Layer 7 of a small transformer language model trained on English Wikipedia (13 layers, counted from 0, width 64).
A neuron adds its activation times its output weights to the MLP's output. To switch it off is to set its activation to zero at one token and run the rest of the model.

Output weights of the MLP neurons that the questions are about. A number n stands for n times 0.0046.
n9: -58 27 12 -16 -58 28 27 23 -10 16 18 33 45 -38 29 -3 -52 -5 40 18 64 26 12 9 -19 60 -25 9 38 -22 -4 -16 27 -76 -15 10 9 -20 34 -30 -8 -52 23 19 -13 -27 -9 -33 -27 -2 21 5 -7 -1 33 22 -14 8 31 -46 -3 44 0 15
n13: -52 1 31 -52 -2 -8 4 33 28 33 -32 27 0 -4 -23 -6 -30 11 17 38 2 43 40 39 -12 -25 -8 5 -7 1 -21 1 27 37 1 -17 14 -46 9 -13 -12 40 20 4 -34 -13 -38 -56 -25 -1 13 21 -12 1 23 4 -14 -2 -23 23 -7 -60 -12 1
n56: -8 20 -10 -17 11 1 -5 -10 6 45 42 1 10 -22 35 21 49 -31 2 39 58 -10 -10 72 9 -47 -25 1 -7 -6 49 -18 -10 -24 27 -53 4 9 24 -15 -37 -44 -25 -13 -2 14 10 7 11 -20 -1 5 -21 54 -1 5 -23 17 18 -8 -15 0 -19 14
n74: -11 -15 -1 27 -55 62 -10 30 4 -18 1 -24 18 -26 28 14 -12 12 18 20 -21 -5 -32 32 3 20 3 6 21 -40 38 7 27 -17 37 -14 -34 -22 -14 8 -18 -39 56 -15 -36 -4 -20 14 -39 -30 1 59 14 6 -11 19 -6 -31 20 31 1 -5 -14 -13
n102: -19 -22 37 -14 -40 22 23 -34 -33 -32 19 -14 37 -6 20 -4 -2 6 52 -8 30 -20 5 -25 -28 -15 22 27 -4 -22 32 4 -52 0 -4 -1 31 30 34 -28 -28 -13 -15 66 10 -40 4 35 53 -55 20 -18 28 -40 -5 21 -10 40 8 20 -6 8 -50 -53
n107: 3 -36 21 12 6 -35 35 -6 38 12 1 -62 9 19 13 -2 -17 23 -37 -24 -13 65 9 8 -1 -23 -11 16 -15 -37 -18 25 39 13 -19 18 11 -13 15 8 -65 -21 36 12 -47 26 4 9 21 23 23 -21 -27 -14 28 4 16 12 -16 -9 -9 28 -2 70
n128: 21 -60 -28 -3 64 48 -11 -6 -16 42 -43 -19 39 -16 -7 49 25 -38 -8 -22 -11 -27 -11 2 6 -24 -15 -5 18 33 20 -4 12 3 21 -6 -4 21 -9 -10 -21 -8 17 -1 -3 -53 -25 -58 -24 -22 -37 46 -17 13 18 -16 6 -31 10 -28 -1 1 12 27
n139: -1 -94 -28 -6 -13 -17 34 -42 -35 20 65 -20 40 3 -31 0 22 4 -10 8 28 0 8 18 6 22 -29 41 -29 -5 -2 -17 9 -36 19 29 11 -17 -31 21 23 0 47 -2 -9 10 14 11 37 56 -6 -14 8 42 -36 36 29 33 14 -10 5 40 -38 3
n145: 7 -26 17 -36 -23 7 -19 -9 -15 57 -14 17 28 20 13 34 51 -43 28 -9 11 -61 -66 45 -4 5 62 0 -46 5 -35 -12 30 20 -9 21 -21 11 -17 23 23 48 0 -11 -48 -11 -23 -43 -9 -7 62 -7 -30 -12 15 -4 -9 17 44 28 -13 16 10 49
n149: -3 -18 23 -6 -16 -52 4 -60 -18 53 4 -10 -21 0 0 44 57 20 35 18 -6 -31 -44 28 3 43 5 16 -13 10 52 34 -4 -5 14 2 23 24 -11 -54 -21 -23 -30 15 -36 -17 28 5 -19 20 5 -8 -64 -14 0 -30 9 -4 31 20 -32 32 4 -64
n160: 17 -41 -5 9 27 -27 -1 7 -4 -14 -7 -17 36 -1 -5 -8 -27 -4 -40 -8 -22 41 35 -8 45 25 45 25 17 -3 29 43 14 5 -15 23 -5 -2 7 -29 37 39 36 -22 6 -31 -14 2 21 52 18 30 12 24 2 0 37 57 34 11 13 65 -39 -33
n166: 3 -3 -3 -29 39 -5 17 33 -18 -40 -30 31 -28 10 -2 35 -9 -29 25 -18 49 6 20 22 18 10 -19 0 44 12 -56 66 62 -7 -43 26 53 -3 -1 -9 6 45 23 0 -13 -1 -14 -18 13 4 -1 65 -46 -10 -14 -8 -16 20 -34 -14 50 25 16 6
n170: -5 -21 -43 34 0 -20 -15 3 23 -10 -49 31 9 -25 12 -15 8 -52 -23 -23 -17 21 17 4 -15 -17 16 15 86 -12 -6 -75 47 24 -41 -71 7 -16 -5 13 7 -15 72 32 -8 27 -29 -18 26 21 55 -47 24 -10 -37 82 -41 -42 24 -57 -51 -30 -26 13
n215: 37 -83 -18 -10 -28 17 13 9 3 -39 -28 21 18 -13 35 3 5 28 -8 11 15 -34 5 -32 27 4 -24 19 -8 -32 15 5 -6 -23 28 -24 -34 11 -11 -16 -1 15 -11 -16 32 8 8 18 -20 -10 -30 76 -22 -4 30 -2 -2 -17 -18 -14 9 -3 0 31
n220: -2 9 -37 -8 -48 -20 43 5 49 7 16 51 49 -40 19 -8 -23 10 -9 -19 -45 29 13 25 11 11 35 11 30 19 -40 -5 47 40 15 18 -50 41 24 -5 4 -37 32 -29 39 -48 30 -41 -8 -36 -11 19 -1 40 -3 -33 23 30 3 24 18 38 63 -12
n236: -7 18 -8 12 12 -18 17 64 -9 2 -7 5 25 -20 -4 -11 8 19 -3 10 10 -12 -14 -22 -3 -7 -45 -2 7 -16 -11 35 6 -27 22 13 22 9 -37 19 9 39 24 0 -12 -24 -44 -11 -15 -9 44 48 24 4 -6 -16 -34 40 45 -11 -29 -32 -46 -46

Each question names a token from some text and the token that comes next. It shows the activations a of the neurons there, in the order above. A number n stands for n times 0.093.

Then comes g, the gradient of the next token's log-probability with respect to the MLP's output, scaled to length 1. A neuron's effect is roughly proportional to its activation times (output weights . g). A number n stands for n times 0.0051.

"1", then " mi"
a: 0 0 60 2 0 0 0 0 0 0 0 0 0 0 0 0
g: -49 15 -37 22 11 -10 -16 -43 -13 51 30 6 48 -2 0 -33 -8 3 36 -5 -32 30 3 0 -10 -21 9 -1 -26 -2 1 -31 -50 -43 -5 -38 -2 -28 -2 5 36 -6 -33 50 27 2 35 16 2 27 -22 -35 -18 -11 -2 19 17 -8 5 -10 -36 -10 7 6
Switching off which neuron hurts the next token most? n56

" ", then "2"
a: 0 0 0 0 0 0 0 0 0 0 0 11 0 0 2 0
g: 9 11 9 15 -34 25 -5 32 22 -5 4 -6 27 -4 25 -20 -9 -47 22 -16 -15 1 42 28 2 -13 -8 -70 30 34 -10 -20 0 -30 -39 -60 6 6 -18 -5 -28 19 -28 43 -3 28 5 -6 24 -23 5 21 13 41 -34 0 -21 -7 -3 -27 -7 -41 5 -28
Switching off which neuron hurts the next token most? n166

" to", then " "
a: 0 0 0 0 0 0 0 0 0 28 0 0 0 0 0 0
g: -14 -14 -24 -9 34 -10 -4 -13 -13 0 -13 -15 6 1 16 10 12 36 -9 -22 20 6 2 -1 18 14 29 -22 -4 0 66 29 4 -16 32 23 24 5 31 -9 -13 -40 -45 49 35 -34 42 17 44 -31 27 13 12 9 4 -50 -53 13 13 34 -2 25 6 -5
Switching off which neuron hurts the next token most? n149

" Ar", then "bor"
a: 0 0 0 13 0 0 0 0 0 0 0 0 0 4 0 0
g: -6 29 -21 27 5 21 5 -39 5 -19 23 -32 -43 11 17 -8 0 10 31 17 10 19 7 -21 3 -8 -12 31 46 1 11 32 -59 31 39 -6 -34 -22 -18 -25 35 16 -32 -19 31 11 -26 -55 -7 41 33 2 -3 1 -20 -3 15 26 -7 -20 3 -33 -36 -3
Which neuron, switched off, raises the next token's probability most? n74

" |", then " T"
a: 0 0 0 0 10 0 0 0 2 0 6 0 0 0 0 0
g: 52 -30 24 6 -2 -31 -21 -15 32 28 21 -10 23 1 2 3 -35 -37 -8 12 -19 12 -9 -11 -20 1 22 -37 34 -38 10 24 23 -6 8 -6 -5 -11 60 3 5 13 -17 -4 0 -5 4 13 -27 1 -6 8 -38 58 17 -41 54 45 -1 -3 18 -48 5 -16
Which neuron, switched off, raises the next token's probability most? n102

" ", then "1"
a: 0 0 0 0 0 0 0 1 0 0 0 15 78 0 0 0
g: -6 24 10 11 12 5 -18 53 -64 -5 -4 -3 -25 -3 22 -9 7 57 -2 -7 -12 -17 36 -23 3 73 -48 46 -8 -30 -6 1 4 17 34 11 -8 -20 22 -2 29 -12 -6 -18 61 2 8 -10 -11 -1 -8 3 10 -22 -17 -30 12 -22 19 19 -29 17 -8 -16
Which neuron, switched off, raises the next token's probability most? n170

"-", then " |"
a: 0 0 0 0 7 0 0 0 0 0 1 0 0 0 0 0
g: 27 -11 -4 -11 68 12 -2 -5 16 44 -29 48 -20 24 -61 46 -26 -7 5 15 13 22 -42 -26 3 -28 -23 31 -7 -27 41 3 16 14 -16 30 -16 -5 10 17 26 -12 31 -23 12 -3 -31 -1 -12 18 -14 0 -7 -30 -29 28 26 22 -7 7 -2 37 11 14
Which neuron, switched off, raises the next token's probability most? n102

" United", then " States"
a: 0 0 0 0 0 4 17 0 0 0 0 0 0 0 0 0
g: -4 45 -46 16 20 1 -2 7 15 -7 -7 2 18 3 11 -41 71 -14 17 21 31 -66 22 -35 -15 15 12 -12 -3 4 19 10 -12 -39 -14 17 -18 17 -42 -9 -27 33 29 -5 -7 -20 8 -25 22 -42 -5 6 6 -8 23 -6 -23 -14 56 -11 -12 -27 -4 -27
Which neuron, switched off, raises the next token's probability most? n107

".", then "8"
a: 0 0 0 0 0 0 13 0 0 0 0 0 0 0 0 3
g: 16 2 -23 -1 74 10 14 -18 -39 15 10 -39 35 -42 34 -9 24 16 -9 -25 28 8 26 -38 -13 42 7 -29 -14 -17 20 17 11 9 48 -27 -47 -22 25 13 -2 7 1 -20 11 38 1 -31 -16 -32 -9 17 -26 -8 24 -12 -10 -9 9 -27 12 31 -17 15
Switching off which neuron hurts the next token most? n128

"2", then ":"
a: 0 0 0 0 7 0 0 0 0 0 0 0 0 0 0 0
g: -3 -17 -16 11 -14 -34 21 -20 -11 0 -7 9 -11 30 -30 -10 13 -1 -11 -29 -16 -26 2 -29 0 -9 63 36 8 -6 0 65 -4 -6 -2 12 32 22 20 -33 -2 5 6 20 5 1 58 16 2 -18 -44 -17 61 22 60 -10 25 -15 18 15 20 1 -23 -26
Switching off which neuron hurts the next token most? n102

"–", then "A"
a: 0 8 0 0 0 0 0 0 0 0 0 1 0 0 0 0
g: 0 7 -1 -9 -13 15 -10 4 33 -18 -2 -31 -4 25 -4 -5 -7 12 -10 9 28 12 42 16 1 50 34 10 -16 -63 36 -5 -8 -12 -35 -2 -8 -6 27 -5 15 -30 -34 -48 -37 -16 32 12 -29 37 10 -27 -31 -31 46 22 -29 33 -32 38 10 5 3 -18
Switching off which neuron hurts the next token most? n13

" ", then "0"
a: 0 0 0 0 0 0 0 0 0 0 0 14 0 0 0 1
g: -19 3 5 -27 -16 39 -2 6 25 41 -17 7 18 8 65 -24 33 0 1 6 -43 -18 12 19 -8 -11 8 23 -41 -12 -26 0 -15 -44 -19 46 -7 -4 4 11 21 61 -4 14 -1 -45 -5 -12 -21 4 19 1 22 14 13 8 -43 39 45 5 -42 -2 -21 -7
Which neuron, switched off, raises the next token's probability most? n166

" |", then " Mat"
a: 0 0 0 0 0 0 0 1 12 0 0 0 0 0 0 0
g: -25 -31 -17 13 13 2 -13 -50 27 22 -11 -31 -3 10 15 -5 15 -46 -16 -28 16 -16 -27 19 12 5 26 23 13 28 -11 21 28 91 24 39 29 5 22 -1 9 -9 19 27 10 -4 11 39 0 -9 -17 10 18 26 2 14 19 55 7 0 -39 1 -23 19
Switching off which neuron hurts the next token most? n145

" ", then "5"
a: 0 0 0 0 0 0 0 0 0 0 0 29 0 0 0 0
g: -3 -26 -1 -59 -6 -27 -15 -20 -26 -3 32 -11 2 -18 25 21 -2 37 6 17 6 -39 -37 21 11 16 9 0 6 -15 2 -1 45 -13 36 4 24 42 3 -29 -16 24 -37 -31 -51 -42 2 10 6 3 20 13 6 25 7 -23 -45 25 -32 15 10 37 10 47
Switching off which neuron hurts the next token most? n166

"iff", then "lan"
a: 0 0 0 6 0 1 0 0 0 0 0 0 0 3 1 5
g: -13 4 2 -8 -21 25 -1 -27 -29 -46 -26 41 7 -13 8 -23 29 19 3 26 -8 25 -16 55 -1 -16 -48 41 -26 -13 -9 -6 7 -31 10 5 9 21 -29 10 -13 30 -13 4 6 36 -17 38 0 -1 7 -11 18 -23 -37 25 36 15 52 -17 -2 46 -51 -11
Switching off which neuron hurts the next token most? n236

" Ti", then "ber"
a: 0 0 0 0 0 0 0 0 0 0 0 0 0 6 0 0
g: 1 1 -12 30 -5 0 7 -17 21 -19 -8 3 34 12 46 -40 -48 5 20 -12 -5 -18 -20 -24 -9 -62 -39 -18 19 -8 -29 -18 -32 1 -11 -13 29 -6 24 -47 -9 27 -33 13 45 39 15 12 -21 -49 20 -3 4 -6 -22 -5 6 22 -39 -29 26 -18 -16 28
Switching off which neuron hurts the next token most? n215

"General", then " classification"
a: 44 0 0 0 0 0 0 0 0 0 0 0 0 0 0 0
g: -40 -27 -26 -6 4 -7 2 4 19 31 -10 11 1 -23 -36 -9 12 -5 33 12 -1 0 -22 1 -29 40 -2 -5 -54 -10 -6 35 -15 40 -71 -3 26 20 -3 6 15 8 -7 19 -14 -23 22 -8 18 -5 11 38 57 -34 57 21 -17 -6 8 -30 -28 -16 -5 -25
Switching off which neuron hurts the next token most? n9

"Black", then " ("
a: 0 0 0 0 0 4 0 0 0 0 0 0 0 1 0 0
g: -33 -21 -8 -1 -21 -7 49 4 19 16 4 -26 -36 1 -8 -13 -49 3 -22 -3 -34 34 9 23 30 16 12 23 -10 0 35 -4 23 -16 24 4 38 20 -12 -6 11 0 13 -42 -20 -9 23 -3 -2 -11 -65 -18 43 -48 15 10 -6 -40 -25 50 -8 -13 -18 33
Switching off which neuron hurts the next token most? n107

"|", then "---|---|---|---|"
a: 0 0 0 0 0 0 0 0 0 0 0 2 0 0 0 0
g: -4 -22 -41 5 -4 1 -3 40 -22 11 5 15 59 -12 -60 29 -13 27 -1 -3 2 -3 18 9 33 -12 23 -47 10 -19 -26 -8 18 36 -19 -5 -2 -25 26 -15 32 0 1 -54 -13 -1 -5 -13 -12 24 4 -13 30 2 17 37 13 52 -39 -20 24 47 -9 -16
Switching off which neuron hurts the next token most? n166

"ul", then "ive"
a: 0 11 0 13 0 0 5 1 0 0 2 0 0 0 0 0
g: -32 -19 -31 -26 -12 -3 -11 -2 -74 -1 14 9 -10 -13 -6 -3 26 -14 -19 1 -28 46 4 -3 41 8 -34 -32 -14 -8 -19 -23 33 -4 -4 -34 24 2 -9 21 13 -7 58 33 -16 18 -54 -28 0 -9 3 -26 -13 3 34 -10 -18 15 -29 3 3 38 4 -49
Switching off which neuron hurts the next token most? n13

" Can", then "n"
a: 0 0 0 0 0 0 3 0 0 0 0 0 0 2 2 0
g: -11 -6 48 28 10 -12 10 16 -14 0 -26 22 -5 16 48 -6 -47 -14 -32 33 -12 -7 -30 0 -46 -20 -1 -29 -3 24 -6 14 -31 7 -50 -19 -11 5 17 11 -36 7 18 26 -6 -56 30 25 -18 -21 -38 24 -43 15 30 -4 0 -28 33 5 -11 19 -13 -32
Switching off which neuron hurts the next token most? n128

" ", then "der"
a: 0 0 0 0 0 0 0 0 0 0 0 5 0 40 43 0
g: 15 17 -20 3 -4 0 52 -18 -38 -15 20 -8 6 14 -3 -43 -39 36 -10 10 6 21 -5 -55 23 15 -8 -17 -8 -22 -6 11 -18 19 25 45 -21 18 5 -46 -13 55 12 41 10 2 -21 -34 11 -21 -14 -29 1 26 4 -29 -18 -35 9 0 54 30 18 -10
Switching off which neuron hurts the next token most? n220

"ung", then "lin"
a: 0 0 0 7 0 0 0 0 0 0 0 0 0 0 0 0
g: -52 -36 -10 56 15 14 23 10 29 -33 -1 35 -26 10 -41 -7 25 40 -3 -29 -27 -31 -15 -5 -27 -4 2 68 -31 6 8 -11 13 -13 13 -54 3 15 -32 -30 5 10 -2 17 9 34 5 -4 -21 -42 -2 5 9 4 -19 28 28 19 -13 -12 -17 3 -17 16
Switching off which neuron hurts the next token most? n74